Layer 7 of a small transformer language model trained on English Wikipedia (10 layers, counted from 0, width 96).
A neuron adds its activation times its output weights to the MLP's output. To switch it off is to set its activation to zero at one token and run the rest of the model.
A neuron's activation on a vector x is SiLU(gate . x) times (in . x), where the dot is the dot product.

Input weights of the MLP neurons that the questions are about. A number n stands for n times 0.00075.
n24 gate: 120 -240 101 28 -10 -19 38 68 -166 -177 348 -194 -119 125 149 132 227 -165 186 39 -217 -220 -42 124 141 45 126 43 25 266 -208 169 178 -138 -229 -10 140 -234 10 -85 5 -40 341 114 -76 -58 -194 -308 69 114 78 -157 -137 163 57 244 179 145 120 -5 -45 30 45 293 -269 220 -107 97 171 5 -37 19 -29 -274 62 -198 52 242 104 85 78 -59 -253 -130 -256 165 5 -225 260 -96 -158 -322 341 29 -94 -59
n29 gate: 83 -5 -142 154 176 -155 -14 -188 -33 -130 149 -43 46 -106 -5 28 -82 -52 -101 131 -86 85 -143 -248 117 197 243 -124 -180 161 -67 -407 -235 167 -174 -61 -14 54 -119 -280 184 -212 -427 -82 -148 52 98 43 -76 -38 -189 -14 71 271 -64 217 -120 -101 5 14 -43 -281 203 -153 -184 -47 108 -61 160 89 -131 182 -9 66 60 157 156 -47 142 18 -320 -105 -84 -208 187 -44 -23 -298 -174 102 309 -38 -229 -141 48 -62
n55 gate: -29 117 -57 -165 210 -9 86 222 9 -102 46 -38 -118 -224 -100 70 392 171 -145 -69 112 -79 261 163 23 175 -214 -14 32 -9 -28 329 31 188 -259 60 -142 -198 183 5 -110 239 -178 -77 59 -88 -60 79 238 -96 -229 -274 23 30 -253 35 -90 -57 36 82 -90 124 -148 -127 -158 -70 5 -278 -105 -69 102 247 -18 288 114 85 -113 -134 -95 -237 46 103 55 -186 68 266 -204 -200 -109 160 -23 88 292 -148 5 150
n145 gate: 103 -80 -40 99 -83 182 221 -149 38 81 311 -167 78 149 -189 -169 100 196 -201 131 -114 0 -65 -23 -107 -239 -9 155 -131 288 -10 -157 -58 0 -65 159 74 -127 76 260 101 474 125 350 -50 150 0 -127 -75 -84 -102 -56 -174 39 -302 -247 0 -58 -304 -138 19 -10 -289 129 132 0 89 9 48 65 4 18 154 75 -32 119 142 200 -155 186 244 299 -42 -58 27 424 -5 -33 62 -106 32 -33 24 -56 -86 -57
n170 gate: -99 -172 -324 98 69 107 184 80 -32 210 53 22 -131 -44 -232 -54 416 283 172 -198 -211 268 125 120 -245 -49 228 -42 -23 -266 -364 72 -51 -417 -315 21 -21 -6 -163 324 99 281 -174 94 63 176 176 5 221 -342 117 107 -252 229 -162 71 87 181 168 -153 60 -254 -88 174 -301 -188 -235 102 -6 69 26 -93 117 102 90 -103 68 -160 21 316 -139 -92 43 242 -47 161 162 -199 -88 -111 178 -204 130 128 -33 38
n208 gate: 253 124 -28 -291 -132 -143 -121 -286 233 33 34 -121 -58 -51 0 25 163 108 116 183 65 -198 -146 -184 44 -111 46 -29 30 -256 -90 200 -62 20 25 -84 -10 119 110 168 -219 -96 -161 -5 -276 44 442 144 -204 -94 183 -204 89 354 -130 -243 288 229 -185 102 111 -25 341 -247 20 -169 -64 -40 -184 -153 19 -105 -15 -10 93 -271 242 -133 -5 -115 10 -251 -20 -61 19 -145 -92 249 -71 263 29 223 -341 44 110 -65
n239 gate: -129 16 139 217 57 31 0 -203 -21 -85 62 -21 -342 -64 -15 -10 193 229 26 203 -111 246 -145 -113 198 -21 29 250 27 -276 -292 -146 -321 101 -78 -120 93 207 143 -161 38 48 -5 213 -5 345 343 -431 -216 151 40 -263 -63 44 -87 35 27 -156 -15 -329 0 216 372 -48 310 -210 16 -209 -194 136 -90 -35 146 199 72 90 174 42 36 303 31 -26 -151 338 218 118 -148 63 0 88 51 31 414 63 101 -217
n24 in: -70 -311 177 -140 -102 210 9 159 -5 -125 65 -187 -133 10 -138 385 155 -201 -101 159 -246 -47 33 -87 -163 14 39 228 -45 215 -128 -40 31 -62 103 93 88 -103 223 -125 -159 47 -32 -91 101 253 -37 -216 123 101 193 -207 28 222 206 141 234 24 -258 -64 -168 34 48 124 28 -38 136 -28 242 140 -4 73 -42 5 207 -119 -59 33 -324 -127 -141 -119 -126 -38 -114 163 82 155 413 -37 -161 -230 238 89 -242 -275
n29 in: 41 -125 65 182 228 -55 95 101 -55 -212 92 -71 -14 -76 -232 -268 -188 156 104 -92 -266 153 -92 -59 280 -90 439 95 -32 135 -94 -186 -181 84 -331 138 18 96 -117 -99 -5 -72 -250 242 -9 83 202 -19 -51 -179 -97 -56 153 313 9 353 -14 -137 204 -263 -42 14 157 -52 -171 139 -92 -28 0 -120 4 -36 -198 319 -41 -89 -68 83 189 27 -189 -271 -14 -43 63 22 77 -37 118 104 181 55 -112 -32 112 -14
n55 in: 12 200 -13 -145 -166 -13 -52 110 58 -262 -246 113 117 -32 -213 231 -90 -4 -264 -181 -85 18 -27 -43 -106 86 16 -30 46 -52 112 115 -81 327 35 84 -206 97 -72 68 -320 61 -118 -185 -117 -66 352 195 13 -80 -174 155 -27 210 -35 -188 316 -9 209 -26 -100 283 -137 36 266 -49 93 22 183 -141 148 51 -79 -9 65 81 -143 163 9 86 -173 -76 79 200 -262 142 -95 249 191 240 4 -124 45 48 117 31
n145 in: 219 -305 77 22 18 99 -262 -113 -86 155 121 78 66 316 -205 9 -158 248 -194 54 142 213 -188 159 0 -129 50 31 -130 145 -60 -17 156 87 144 180 22 -160 174 204 19 83 103 180 89 32 45 73 -159 167 -49 209 -14 -88 -318 -337 -28 -84 -36 -115 5 -51 42 -317 36 -18 0 -145 19 311 -195 136 -14 172 -316 215 150 4 -66 100 140 110 -153 -111 -215 43 -9 -155 -19 200 62 -249 -78 -149 32 27
n170 in: 120 109 22 159 -70 -89 -60 89 283 -112 -103 29 -69 -159 -167 175 50 -61 41 9 181 -264 163 -184 140 -168 122 101 20 -330 -138 181 -203 195 -33 0 -237 -49 52 -24 150 -108 -60 -251 83 -366 -23 99 33 30 75 -28 -118 184 -133 138 -58 43 -102 -111 327 204 -10 225 -174 -165 -193 150 141 -28 265 -150 365 221 167 157 96 -131 -312 -14 38 -100 202 19 -73 -40 -41 -57 202 88 32 52 167 131 391 148
n208 in: -33 -205 -271 161 233 198 18 -111 32 225 -271 -165 117 33 -100 -135 49 -217 -36 -97 369 190 44 -154 -23 5 103 -5 105 -45 -291 -27 129 -126 138 360 192 -217 141 100 -124 64 100 148 -127 28 138 28 275 -42 237 209 167 69 248 57 19 90 -232 -55 33 14 124 -47 9 -111 111 -69 -43 -42 -58 -412 55 -51 -32 -28 122 -170 -144 219 -37 9 198 -233 90 -31 -14 42 -232 105 -390 -92 -14 -64 -19 -5
n239 in: 72 9 -17 -189 -72 -100 -350 132 -82 122 -127 -93 134 -291 -126 -69 -93 77 -22 -191 -14 -160 111 58 -159 28 -93 -187 231 147 65 136 -53 -185 73 -132 32 -48 -167 103 -75 34 -50 -35 183 -379 -336 165 87 -185 -61 243 -55 -17 103 103 326 263 -45 175 126 -217 -52 -60 60 -14 214 -46 94 -27 135 -44 -196 -32 -81 -74 -156 68 67 -88 -137 120 200 -272 -98 -73 210 115 -75 -31 98 -164 -422 -146 292 69

Output weights of the MLP neurons that the questions are about. A number n stands for n times 0.0012.
n24: 1 9 78 116 131 72 -6 51 -98 87 -18 -5 -13 -3 28 42 77 150 137 -8 -58 92 -388 -5 -8 17 57 -42 -227 -36 -19 25 145 12 -24 78 -57 -67 -40 -61 -2 -71 -55 91 41 -32 -61 152 57 251 74 -40 -62 -54 74 115 -1 2 -58 -48 26 56 95 82 -109 -45 -51 -12 -156 99 -56 39 4 -57 39 -91 -10 -115 39 -40 5 -11 118 95 90 30 36 -88 -100 108 47 -53 15 34 -11 -21
n29: -26 130 174 -129 -139 -34 -36 -99 -45 64 -86 21 121 17 42 35 52 -94 -71 43 123 -64 5 -71 34 90 -189 -69 93 -87 148 291 76 66 136 -5 65 -140 52 115 79 75 115 -85 71 1 -88 -39 15 181 -97 -69 -10 -34 33 -132 37 96 -104 144 -32 -45 -86 101 121 -37 33 156 -117 -39 10 4 51 -63 0 -27 22 8 -70 54 45 8 -57 -18 -72 35 75 -65 -113 -6 -45 -35 48 72 6 9
n55: -80 -40 28 22 116 -96 2 -98 -82 -8 -94 13 -114 -40 -44 -19 9 -71 26 73 -64 -72 -63 190 67 -60 -18 -98 -14 -153 -40 -53 -30 32 61 18 71 -47 93 -19 -213 108 90 -16 4 29 -96 27 -106 78 278 -80 -30 -19 46 -7 -13 55 133 -123 182 -70 61 -93 -80 100 -152 -7 -120 -37 -64 -99 12 -52 -14 -53 82 143 -4 155 20 -161 29 -176 -31 -97 82 -107 56 -70 118 -9 -95 98 4 -31
n145: 94 82 -52 2 41 6 -28 73 -1 39 -158 117 -49 -21 -79 17 -201 104 142 -207 -7 185 -47 -8 96 14 -92 -89 -31 -114 128 -20 100 -166 23 92 78 48 38 -28 -45 -19 -22 -190 114 -107 92 23 64 126 -138 63 -85 54 59 34 -31 99 144 93 23 4 74 -49 -139 36 -63 72 -38 12 -9 -75 -40 -37 153 13 223 -113 175 23 71 -102 57 -58 -100 6 71 -61 31 70 -77 -7 -129 19 22 -22
n170: 97 -128 -177 24 -85 1 126 -118 -15 -183 30 -92 146 -84 16 13 -129 -36 -72 -165 32 125 145 -40 -67 124 5 -26 -6 -118 38 10 2 47 190 -9 25 -80 -126 32 17 -126 11 -81 -93 38 112 -122 -31 -39 -47 -42 105 214 -6 -104 99 -81 -46 -5 195 -35 31 55 114 -24 115 -11 -9 56 27 42 -101 132 30 -17 -169 -160 21 -32 12 175 86 31 65 -80 126 -18 85 -56 -112 -12 -82 -195 197 60
n208: 105 99 101 -50 29 -55 -88 6 -174 -14 163 -7 116 -91 -107 120 -6 -33 13 30 -73 -19 40 -19 -149 110 -79 -19 -26 -30 60 297 -30 -26 50 -111 33 98 61 -52 -48 111 42 65 118 -97 -98 -57 -55 -68 -91 -6 -65 52 -53 218 62 18 -11 -104 -9 -30 38 -20 -36 44 -31 -3 18 110 12 -42 66 -76 162 -130 -53 44 41 -230 -151 -48 -200 101 90 -40 -63 75 -111 29 207 101 -192 -65 118 -3
n239: 29 -20 -26 -93 -50 23 63 41 -54 -151 -65 -1 67 24 -28 45 35 41 -32 39 84 63 471 -32 -98 19 -74 -94 185 -9 75 54 131 10 38 -17 101 -9 29 61 115 -18 -14 -33 80 53 6 190 55 -265 208 36 -64 49 -48 -45 -14 -34 6 15 -19 -32 20 -13 98 -118 -15 131 14 26 -28 -13 -112 41 78 -48 -64 -24 2 -84 0 31 2 -8 -109 -24 -49 -1 95 -23 14 40 31 17 39 -67

Each question names a token from some text and the token that comes next. It shows the vector x that enters the MLP there. A number n stands for n times 0.0098.

Then comes g, the gradient of the next token's log-probability with respect to the MLP's output, scaled to length 1. A neuron's effect is roughly proportional to its activation times (output weights . g). A number n stands for n times 0.00096.

"ell", then " out"
x: -15 91 -12 -32 -84 20 -262 -2 -32 98 235 13 -46 205 -27 -121 110 303 158 168 -70 12 -102 -203 34 121 -73 -30 -43 -82 -97 -36 -9 -24 12 -130 -55 81 -28 -250 -26 -169 -15 -24 64 37 -109 -39 142 38 -60 76 40 -34 -85 -34 13 130 87 22 -18 -18 260 21 -120 -21 -214 157 174 113 246 -43 -262 -150 -41 1 -32 -43 -5 108 -35 -95 -124 -162 -312 43 -34 -138 -57 143 -91 216 107 -107 -161 209
g: -38 -161 163 19 -5 107 53 -181 70 -44 221 81 21 160 -62 -3 86 1 -121 56 -18 -83 4 -30 55 60 -141 -13 40 -96 -30 25 -230 -49 82 28 -112 -17 150 -23 -232 -47 -125 92 102 -96 70 7 40 -20 67 -119 158 132 -44 62 -77 42 -111 -135 177 -89 -44 23 77 23 2 -18 -76 190 -29 189 14 -15 186 128 -167 -125 185 58 149 -82 -80 -61 317 173 -8 44 -56 -57 6 -138 190 37 61 -110
Which neuron, switched off, raises the next token's probability most? n208

" is", then "s"
x: 80 -137 -14 174 117 36 48 -12 274 3 49 18 -156 108 121 38 86 -65 113 -153 -31 -80 -106 -26 22 224 55 118 -58 -50 19 -81 17 -135 26 83 -139 -108 -50 54 -77 -430 -59 124 -76 4 138 -67 -74 240 -117 -54 -25 1 33 -37 26 -41 -36 -2 363 -196 91 167 -84 -136 -67 9 45 -135 219 53 -42 -26 -38 29 58 7 -39 124 -5 147 -57 -85 83 -151 -98 -20 -22 48 -106 -128 -31 48 -169 -131
g: -35 148 -165 -22 163 -26 -125 45 203 65 -200 -3 42 -86 104 -60 -13 69 98 7 6 175 -38 80 77 115 34 -62 103 -115 195 -21 127 168 207 154 -41 29 43 -72 134 -63 -12 -134 114 -92 64 202 89 3 22 190 -183 80 -12 -80 -85 -177 -6 85 -73 51 60 105 -42 -89 -254 70 -31 -152 -28 49 197 -73 -130 -135 -77 -52 -53 -114 47 -41 18 8 42 58 235 -19 -37 3 -165 -124 -171 -39 60 27
Which neuron, switched off, lowers the next token's probability most? n24

"ass", then "eng"
x: 34 -1 138 -83 -138 30 -37 -1 -5 12 -148 34 99 -119 -111 49 -25 12 -83 -58 70 143 -58 -138 -81 -149 -16 26 -245 -33 49 -35 -145 -14 258 -55 -20 63 -51 160 -159 -229 -3 -226 -63 19 -5 9 -30 73 -19 -118 154 89 253 -152 -227 -59 82 -183 31 40 114 -140 63 85 228 100 -117 91 225 -74 69 -81 122 -387 -5 -98 -146 -52 25 79 159 76 -92 100 5 22 20 5 -179 16 -131 -62 60 60
g: -26 167 -97 -65 11 93 20 -84 71 49 -180 -128 -114 30 -86 -214 106 29 -211 -113 -20 -50 133 42 29 -50 120 100 150 38 -74 -13 249 42 -63 -70 116 -24 -69 79 107 -140 -39 57 93 -166 -88 60 -247 153 99 56 24 -121 20 -211 -25 50 111 -12 105 206 42 -44 -129 120 127 217 -69 -25 -30 49 54 98 -53 -75 23 124 -31 -206 -103 181 -195 39 66 -10 -87 -22 117 53 -146 29 -82 74 -97 60
Which neuron, switched off, raises the next token's probability most? n208

" was", then " comp"
x: -18 -59 69 138 60 16 30 -41 153 -9 228 -7 41 130 -22 102 -50 -111 -92 -143 -146 -244 -77 -25 31 94 63 93 -67 -79 0 -35 -71 -30 65 218 -135 -124 -79 58 -116 -354 -2 69 -16 1 52 -44 -114 212 -163 -77 -78 44 10 54 184 -52 9 42 275 4 57 195 -32 -78 130 18 0 -74 232 1 -5 25 -74 47 53 -18 1 187 -43 73 9 34 116 -315 -145 -125 46 -60 -58 -60 -53 -11 -180 -246
g: -58 -38 -13 -70 -2 232 46 21 -98 -163 -12 -21 -62 -87 -18 93 72 -163 19 -38 -12 -2 -34 105 46 22 64 -34 26 -56 -15 -47 193 -59 -84 42 98 -48 71 -29 104 -12 70 5 -139 -27 149 -95 263 -46 16 46 70 90 64 -44 112 58 168 -81 -156 -26 -167 -314 -1 26 29 -134 201 27 178 -49 -235 365 122 8 81 -30 81 -47 128 16 -102 147 -196 80 -50 -49 -45 19 -46 -31 119 -121 17 -155
Which neuron, switched off, raises the next token's probability most? n24

",", then " r"
x: 23 -19 5 243 -90 25 28 90 -73 8 -45 -65 -110 225 7 75 53 -27 -102 79 67 -131 -252 83 -46 -30 15 45 -192 -28 -5 -137 -57 -151 116 97 -25 -101 -68 -81 -20 -141 -120 21 -38 -23 -229 -116 -32 155 -107 -27 2 -32 212 14 -8 70 -30 215 83 -244 -137 -18 -94 150 84 38 16 3 19 31 -207 -78 175 -85 54 -91 -89 130 -136 31 51 -17 -48 -185 86 -124 98 -118 15 -173 -22 54 -70 126
g: 0 116 -49 105 112 77 -103 103 -50 66 58 12 -116 -183 136 161 -59 73 83 -116 -106 -1 6 34 -72 -177 -1 -127 -129 -42 -124 38 246 -45 -253 -11 205 -63 73 151 -140 -172 19 35 152 34 6 -76 95 107 -49 248 35 92 58 162 -120 38 31 -215 198 -23 18 -88 82 65 37 19 -46 216 32 82 104 40 -1 10 -72 141 -218 35 24 19 2 -34 -77 -53 74 82 5 228 47 -64 32 -103 145 -22
Which neuron, switched off, lowers the next token's probability most? n24

" d", then "ro"
x: 103 -107 -10 -145 229 163 145 30 183 -80 -126 -18 68 243 5 -56 70 -60 -72 -67 -81 -42 -78 -14 -10 178 78 -102 55 -7 7 85 49 -18 174 152 -113 -44 26 74 115 -230 -55 -81 38 17 65 63 103 167 -147 -95 136 187 -107 199 -199 175 -86 30 155 4 -75 -19 -46 66 -226 -20 53 -22 87 10 -4 35 -364 -140 55 -194 -57 67 -7 67 163 43 -101 -85 -109 -96 -85 33 -65 83 91 25 -203 104
g: -51 -14 48 -21 55 -76 -92 94 105 -123 -61 -66 -24 -103 -33 -98 -27 19 -186 31 146 -22 -69 50 -173 -236 -171 136 -116 -135 -25 84 -113 64 139 185 -101 235 149 -77 -152 21 61 -19 163 55 -129 95 -111 -48 67 41 13 -104 -165 67 80 18 -8 -25 103 15 -105 101 43 -26 -23 -248 -33 146 -113 76 66 252 97 30 121 38 -130 1 37 24 -184 -117 29 58 101 71 -57 88 61 -231 38 105 -43 204
Which neuron, switched off, raises the next token's probability most? n55

" first", then " year"
x: 50 -48 44 188 156 157 -69 123 2 -12 119 62 -156 -65 9 65 52 -67 -72 -90 -31 124 -262 7 -32 -26 -17 4 -159 -89 182 138 126 -46 50 163 52 -38 -18 -49 97 71 -171 -24 -14 9 -20 -93 -49 329 93 -32 27 -143 -40 42 -123 11 3 -129 -116 14 108 -138 -14 -84 3 -64 80 100 63 79 -31 127 158 -60 57 48 -73 23 -21 34 35 -258 37 -84 -125 -56 -87 61 16 -117 113 24 142 -108
g: -217 14 215 -41 57 -127 15 -45 105 -119 -252 161 -73 70 111 104 32 -46 72 -36 19 14 17 -1 -118 -65 -108 -31 119 -81 -86 101 -58 10 127 -33 38 91 -210 64 -273 355 -122 -87 -94 138 137 189 -21 -33 34 76 -29 -201 98 81 10 -37 19 -80 -156 144 -209 -7 145 10 -77 -33 61 -8 -97 103 -46 95 176 -71 -111 7 -27 15 39 -40 83 -22 22 63 -85 -77 139 -80 -49 -103 7 28 78 -87
Which neuron, switched off, raises the next token's probability most? n239

" with", then " being"
x: -16 29 169 185 59 47 105 -117 29 -22 77 8 -94 68 -147 -31 34 52 -7 95 -127 -87 -200 9 51 -103 21 95 -120 -135 -122 63 -69 -24 99 -59 -114 -99 24 -59 -199 -149 25 30 -65 58 87 -32 -51 394 -143 -62 24 -15 111 -43 -131 -37 76 69 49 -25 -6 21 -51 -40 -129 51 -72 -96 56 153 83 -3 -44 225 -38 50 37 72 65 -133 154 -36 128 -4 -47 -209 105 90 -69 -5 76 -22 -63 85
g: -52 -36 -26 83 -90 61 129 -68 -48 -18 224 -150 22 88 130 94 -23 -32 45 38 -116 121 -70 -69 135 66 48 -45 -79 -23 -6 25 -7 -211 220 -234 -139 -85 -236 -78 51 242 -87 15 -138 119 -92 -93 -18 -76 -26 76 92 104 -21 -143 96 48 -44 87 150 13 62 -121 42 -57 133 -176 97 49 52 -234 -88 -13 44 -43 -167 147 -146 109 -138 57 100 -47 -43 -55 -12 47 -122 51 -233 -202 -54 0 -21 -91
Which neuron, switched off, lowers the next token's probability most? n239

"ell", then " over"
x: 80 -145 3 -144 16 -8 -52 -38 -58 -3 138 -161 50 129 -189 -62 107 123 78 -36 -84 -81 -111 -104 78 -43 -78 -115 -142 -141 176 -104 -6 18 -153 -22 -140 89 6 -54 131 -246 213 -57 -70 -19 -53 96 179 -63 -82 96 -66 -54 204 -257 -150 -114 119 84 -34 -103 86 16 -149 -6 -13 -127 36 -219 165 18 -192 -206 64 -105 -110 72 182 -5 -108 64 -24 -135 -118 -80 -164 -44 8 111 -108 204 -53 -163 -143 -34
g: -107 -275 56 -1 93 170 -201 18 100 8 216 123 -155 -24 28 14 -75 59 194 34 -69 103 16 -72 104 -299 -2 -55 -81 -22 27 128 -95 -131 3 121 -11 47 -21 -13 -106 -199 -71 -51 -19 26 -145 -16 24 60 -71 -173 48 67 -89 -88 90 -20 16 -10 -8 -131 70 -186 61 -57 109 55 201 197 48 0 -225 -60 -67 35 -121 -41 142 48 167 -34 88 -72 107 -96 88 -61 36 51 -1 -227 73 120 53 132
Which neuron, switched off, lowers the next token's probability most? n208

"'s", then " m"
x: 82 -123 23 148 -24 103 18 -236 -68 68 8 -19 -95 80 77 7 -1 22 81 82 -101 -39 -361 -121 25 -5 118 42 -127 33 73 -48 78 9 0 155 -10 -121 -35 31 9 -123 -113 14 5 86 -212 46 100 290 -110 -24 60 29 117 62 -59 105 6 -93 12 79 49 -36 -51 81 53 15 -32 90 -35 4 81 36 89 -68 48 -11 46 15 115 56 5 -3 75 -24 118 6 26 -9 -73 -142 84 109 17 -36
g: -41 80 134 -62 -69 178 1 -118 -1 -62 51 92 -148 -118 69 41 -39 44 -74 111 -71 -64 -3 -187 -155 -11 -42 39 43 -137 -110 43 -149 -88 131 33 8 -28 -110 73 -30 -145 138 -173 -36 -89 -124 22 78 55 -45 27 24 65 13 46 -170 52 -98 0 95 -92 -103 16 3 -232 19 -10 45 45 255 168 71 -158 72 68 158 43 -91 141 33 134 -55 -192 -168 -65 -40 -242 68 41 -112 -136 79 212 286 -31
Which neuron, switched off, raises the next token's probability most? n24

" mod", then "ern"
x: 26 -21 105 20 -174 -193 125 21 103 155 61 -255 -118 26 18 -182 -26 -44 134 84 28 -55 -126 -112 33 -30 -77 19 -147 -168 126 73 71 -13 83 81 -89 -148 -57 36 -52 -198 27 6 -196 22 -19 34 -27 203 -159 48 124 63 219 76 9 98 -220 -158 -268 57 187 -126 9 43 6 -54 62 -108 0 -76 -66 -79 -75 -140 19 -48 -53 -149 -68 73 -29 -124 -46 119 -126 -162 -74 7 -141 71 -71 -20 189 215
g: -103 16 16 -2 -51 -38 172 108 -198 105 1 30 -127 58 -97 -60 194 91 -79 68 58 -39 -115 118 -34 54 -60 -3 68 -38 147 -95 57 0 -30 -108 24 -4 -27 -126 -72 70 26 -117 16 -56 -182 -17 -75 -116 54 89 -98 -72 -115 -56 -218 53 -27 -82 -50 -73 -56 -36 227 105 -16 -222 -170 -134 16 8 -90 21 21 -29 -59 111 -163 -122 -78 -109 -106 97 393 89 -141 -90 230 192 172 48 1 78 -39 -45
Which neuron, switched off, lowers the next token's probability most? n208

" com", then "mer"
x: 70 2 50 -94 -27 116 -145 -133 -130 -200 -77 153 -41 113 -74 -137 10 -131 -39 20 -211 200 -96 43 -163 -43 31 111 -61 -312 107 90 -80 1 87 50 86 23 -32 -86 -120 -197 -139 -199 77 -14 -51 20 -67 0 -162 -130 -1 -92 17 -22 -65 -35 39 -43 -26 281 -212 6 -90 134 33 -37 8 -79 83 23 95 202 26 -45 91 -155 -95 -14 -213 -44 151 -23 -172 153 -95 53 -10 -132 -63 -29 -58 -12 253 -44
g: 39 -109 -115 18 126 19 8 -160 -54 -103 -82 -110 79 34 150 -105 224 76 -148 30 -135 -19 -35 146 144 -31 22 -117 68 52 -49 -102 32 -37 -30 -111 -15 -65 -6 -178 -82 -62 -170 66 135 14 -81 67 -151 52 54 181 -75 -27 145 -235 -20 9 66 -90 -41 140 -77 45 -94 -20 2 55 -169 -61 -40 -98 -47 -192 184 -13 236 140 -138 -84 51 258 -49 64 -9 21 5 -125 191 -52 103 -159 210 110 8 -54
Which neuron, switched off, lowers the next token's probability most? n55

" into", then " an"
x: 134 -46 58 157 148 97 -9 -121 109 -5 98 -9 -194 68 -56 122 31 65 22 -18 -135 -92 -290 26 63 37 6 101 -78 -28 -16 120 -124 100 19 102 -113 5 -66 -109 -139 -401 -87 131 -16 -146 -82 -48 -147 290 -51 -109 27 14 58 -39 -90 -49 -118 -42 105 22 -10 91 -44 -96 -72 -120 26 -51 12 -63 87 33 56 79 25 31 -36 82 148 18 25 -52 126 -1 -100 -7 -164 14 18 -3 13 65 30 64
g: -8 -11 -64 -8 -102 -34 77 64 42 111 -64 -109 20 -151 -108 -104 20 -11 -110 12 -74 -176 27 42 78 -90 127 -9 25 166 -23 -23 -33 -189 108 116 -134 117 66 -474 29 -105 -8 -10 44 -102 168 210 -58 5 -5 -73 33 -34 -144 -122 -46 55 -158 -156 163 -62 16 77 31 -40 28 40 84 10 109 31 -42 23 -87 115 52 -112 5 40 -137 -52 221 23 -104 38 156 6 -106 87 139 -206 188 -15 -75 146
Which neuron, switched off, lowers the next token's probability most? n239

"um", then "a"
x: 123 -93 -236 103 227 -271 31 -82 -89 -124 -139 -26 80 -179 166 -49 -123 -15 -124 30 -70 142 -34 15 30 17 -10 -27 -163 60 75 -87 172 -53 13 -2 -49 75 -41 -6 -2 -229 -61 -85 29 -105 -214 -66 51 -50 -37 -15 296 -116 154 -95 120 -122 41 -98 -23 -50 -15 -63 -191 97 118 -30 -22 -408 22 -134 54 8 -43 266 69 -104 -56 -89 -138 111 -51 35 -28 161 1 -86 -8 -39 10 128 74 -67 -34 193
g: 38 11 -147 18 91 -91 -157 -51 51 90 86 68 -5 119 -236 86 7 6 160 12 68 -163 -7 37 -100 89 -62 -176 -6 93 15 -15 169 179 72 65 124 -93 -121 192 130 106 76 -42 -105 -12 -65 -34 -47 63 -23 -160 40 100 -70 132 48 23 -125 105 -191 -117 133 -10 43 120 -156 1 -24 80 233 -176 -72 46 -50 63 185 -169 -78 35 -18 -19 133 -166 -107 -231 -101 148 -102 20 -77 122 -147 144 30 -33
Which neuron, switched off, lowers the next token's probability most? n29

"land", then " w"
x: 53 10 3 43 134 99 -10 -132 -8 -25 -39 138 -131 -54 137 204 95 -74 112 -23 131 18 -249 108 113 50 -134 3 -272 -140 73 -11 41 -53 99 47 34 12 173 -10 64 -145 -65 -41 -91 66 -100 123 -5 136 -171 65 -91 235 78 -138 4 -159 2 -43 -1 -202 63 -24 -80 -69 -40 -39 -49 -11 102 -1 -20 -48 159 85 -90 -44 -149 76 -10 42 82 33 48 52 -132 -21 27 35 34 -40 74 -77 -73 -4
g: 88 45 9 83 -154 112 -299 -107 -213 -3 106 90 -138 23 101 -64 -49 72 -154 19 -125 35 -70 -67 -23 -174 4 -10 -125 54 -182 151 96 -34 -86 39 10 -175 -92 155 -77 -86 128 -61 107 -152 -25 -137 76 188 42 -90 -114 -21 12 137 -55 101 129 -116 -125 103 -58 2 37 31 0 66 57 36 -5 -55 86 33 -47 66 77 79 2 35 115 38 -109 -350 -129 -79 182 -71 97 31 -17 -160 200 -103 56 5
Which neuron, switched off, lowers the next token's probability most? n239

"er", then " were"
x: 118 -73 -4 121 89 -34 -4 -37 -141 119 -120 105 -103 114 -123 119 29 -302 -111 -162 129 -40 -98 102 7 -41 22 -83 -139 -17 -223 255 177 109 159 -119 5 -209 115 206 -109 -192 35 47 33 -114 -118 55 -166 4 -52 -4 41 -86 -107 -56 -60 16 -90 -15 116 -71 -162 -124 -16 42 -40 -18 156 165 76 43 149 -153 -47 6 -81 252 86 51 -22 -33 112 -62 -246 -114 118 -157 -145 116 -8 86 71 -136 70 8
g: 44 0 -31 38 -36 16 188 -76 -117 -116 0 -35 -31 30 -72 90 -142 -263 303 70 68 -69 -23 7 -134 -111 -138 220 -34 72 -72 -1 -152 -85 -189 -58 70 124 -16 33 178 71 70 -46 83 155 -114 -45 92 -20 -76 -57 15 175 -69 -56 -95 -127 15 121 -238 -71 17 -109 22 98 103 -45 149 29 54 88 -203 -68 59 16 -32 61 20 35 -144 131 -97 -110 133 -145 -78 98 0 23 -235 61 -185 -71 -104 46
Which neuron, switched off, lowers the next token's probability most? n24

" v", then "e"
x: 12 49 -110 -14 96 -25 56 -123 141 25 -108 195 4 -92 -2 18 82 45 -65 106 142 21 -105 -96 40 27 104 -50 79 -66 126 94 -13 -160 -63 182 -126 -10 -18 69 -116 -216 -151 -45 -129 36 -1 -20 -64 121 -285 -41 -127 -97 55 150 -168 -112 2 24 -28 -179 -126 67 -45 36 -218 -43 58 84 158 -60 -91 -92 -37 -104 87 -145 -174 -23 160 26 34 -189 -47 -3 -12 -42 -142 161 -77 323 -65 132 -31 -25
g: 14 67 -27 50 -7 -4 -235 -149 -77 19 23 79 8 -225 -76 102 -85 34 122 129 109 -24 -69 299 -23 8 -69 -108 1 -230 -75 -16 -178 -90 -82 187 60 -128 3 67 -79 97 -246 -38 54 -89 114 2 64 97 -10 -34 152 -118 -107 -23 -68 10 -112 68 65 2 136 -3 -39 -132 51 -64 45 -130 130 13 187 0 13 83 1 -59 -105 44 129 -208 -52 6 110 81 146 135 18 62 208 -227 -88 36 144 109
Which neuron, switched off, raises the next token's probability most? n55

" at", then " that"
x: 22 2 18 128 90 -40 -40 -80 37 176 199 171 -69 109 91 43 55 85 -4 71 -86 104 -250 86 42 -112 15 171 28 -144 28 -58 9 31 103 150 -145 157 56 -60 -164 -203 -50 -10 -189 1 158 -153 -83 284 -105 -64 -23 -7 -11 -120 -32 -85 -60 -76 2 9 -17 -70 -90 -51 -19 10 -109 115 -11 106 127 -31 -51 134 160 -69 -70 234 108 -2 -21 -7 69 15 -107 30 53 105 79 117 89 -20 -47 -103
g: -100 -158 28 34 -50 144 338 192 38 -38 164 -57 -18 19 107 -20 -121 -44 -38 211 -22 -54 -71 -143 35 -57 -20 -6 25 -41 -39 -72 -150 -70 140 -26 -71 179 144 66 101 48 -102 -10 -116 78 86 -40 -53 -45 13 89 63 218 -54 -182 30 156 -195 -101 -31 -144 -75 15 -44 -6 226 39 97 -219 122 -78 -49 -50 4 5 -72 -19 40 151 -92 124 158 -106 -18 88 -1 -127 -87 -8 -215 -42 -202 -41 -95 -26
Which neuron, switched off, raises the next token's probability most? n145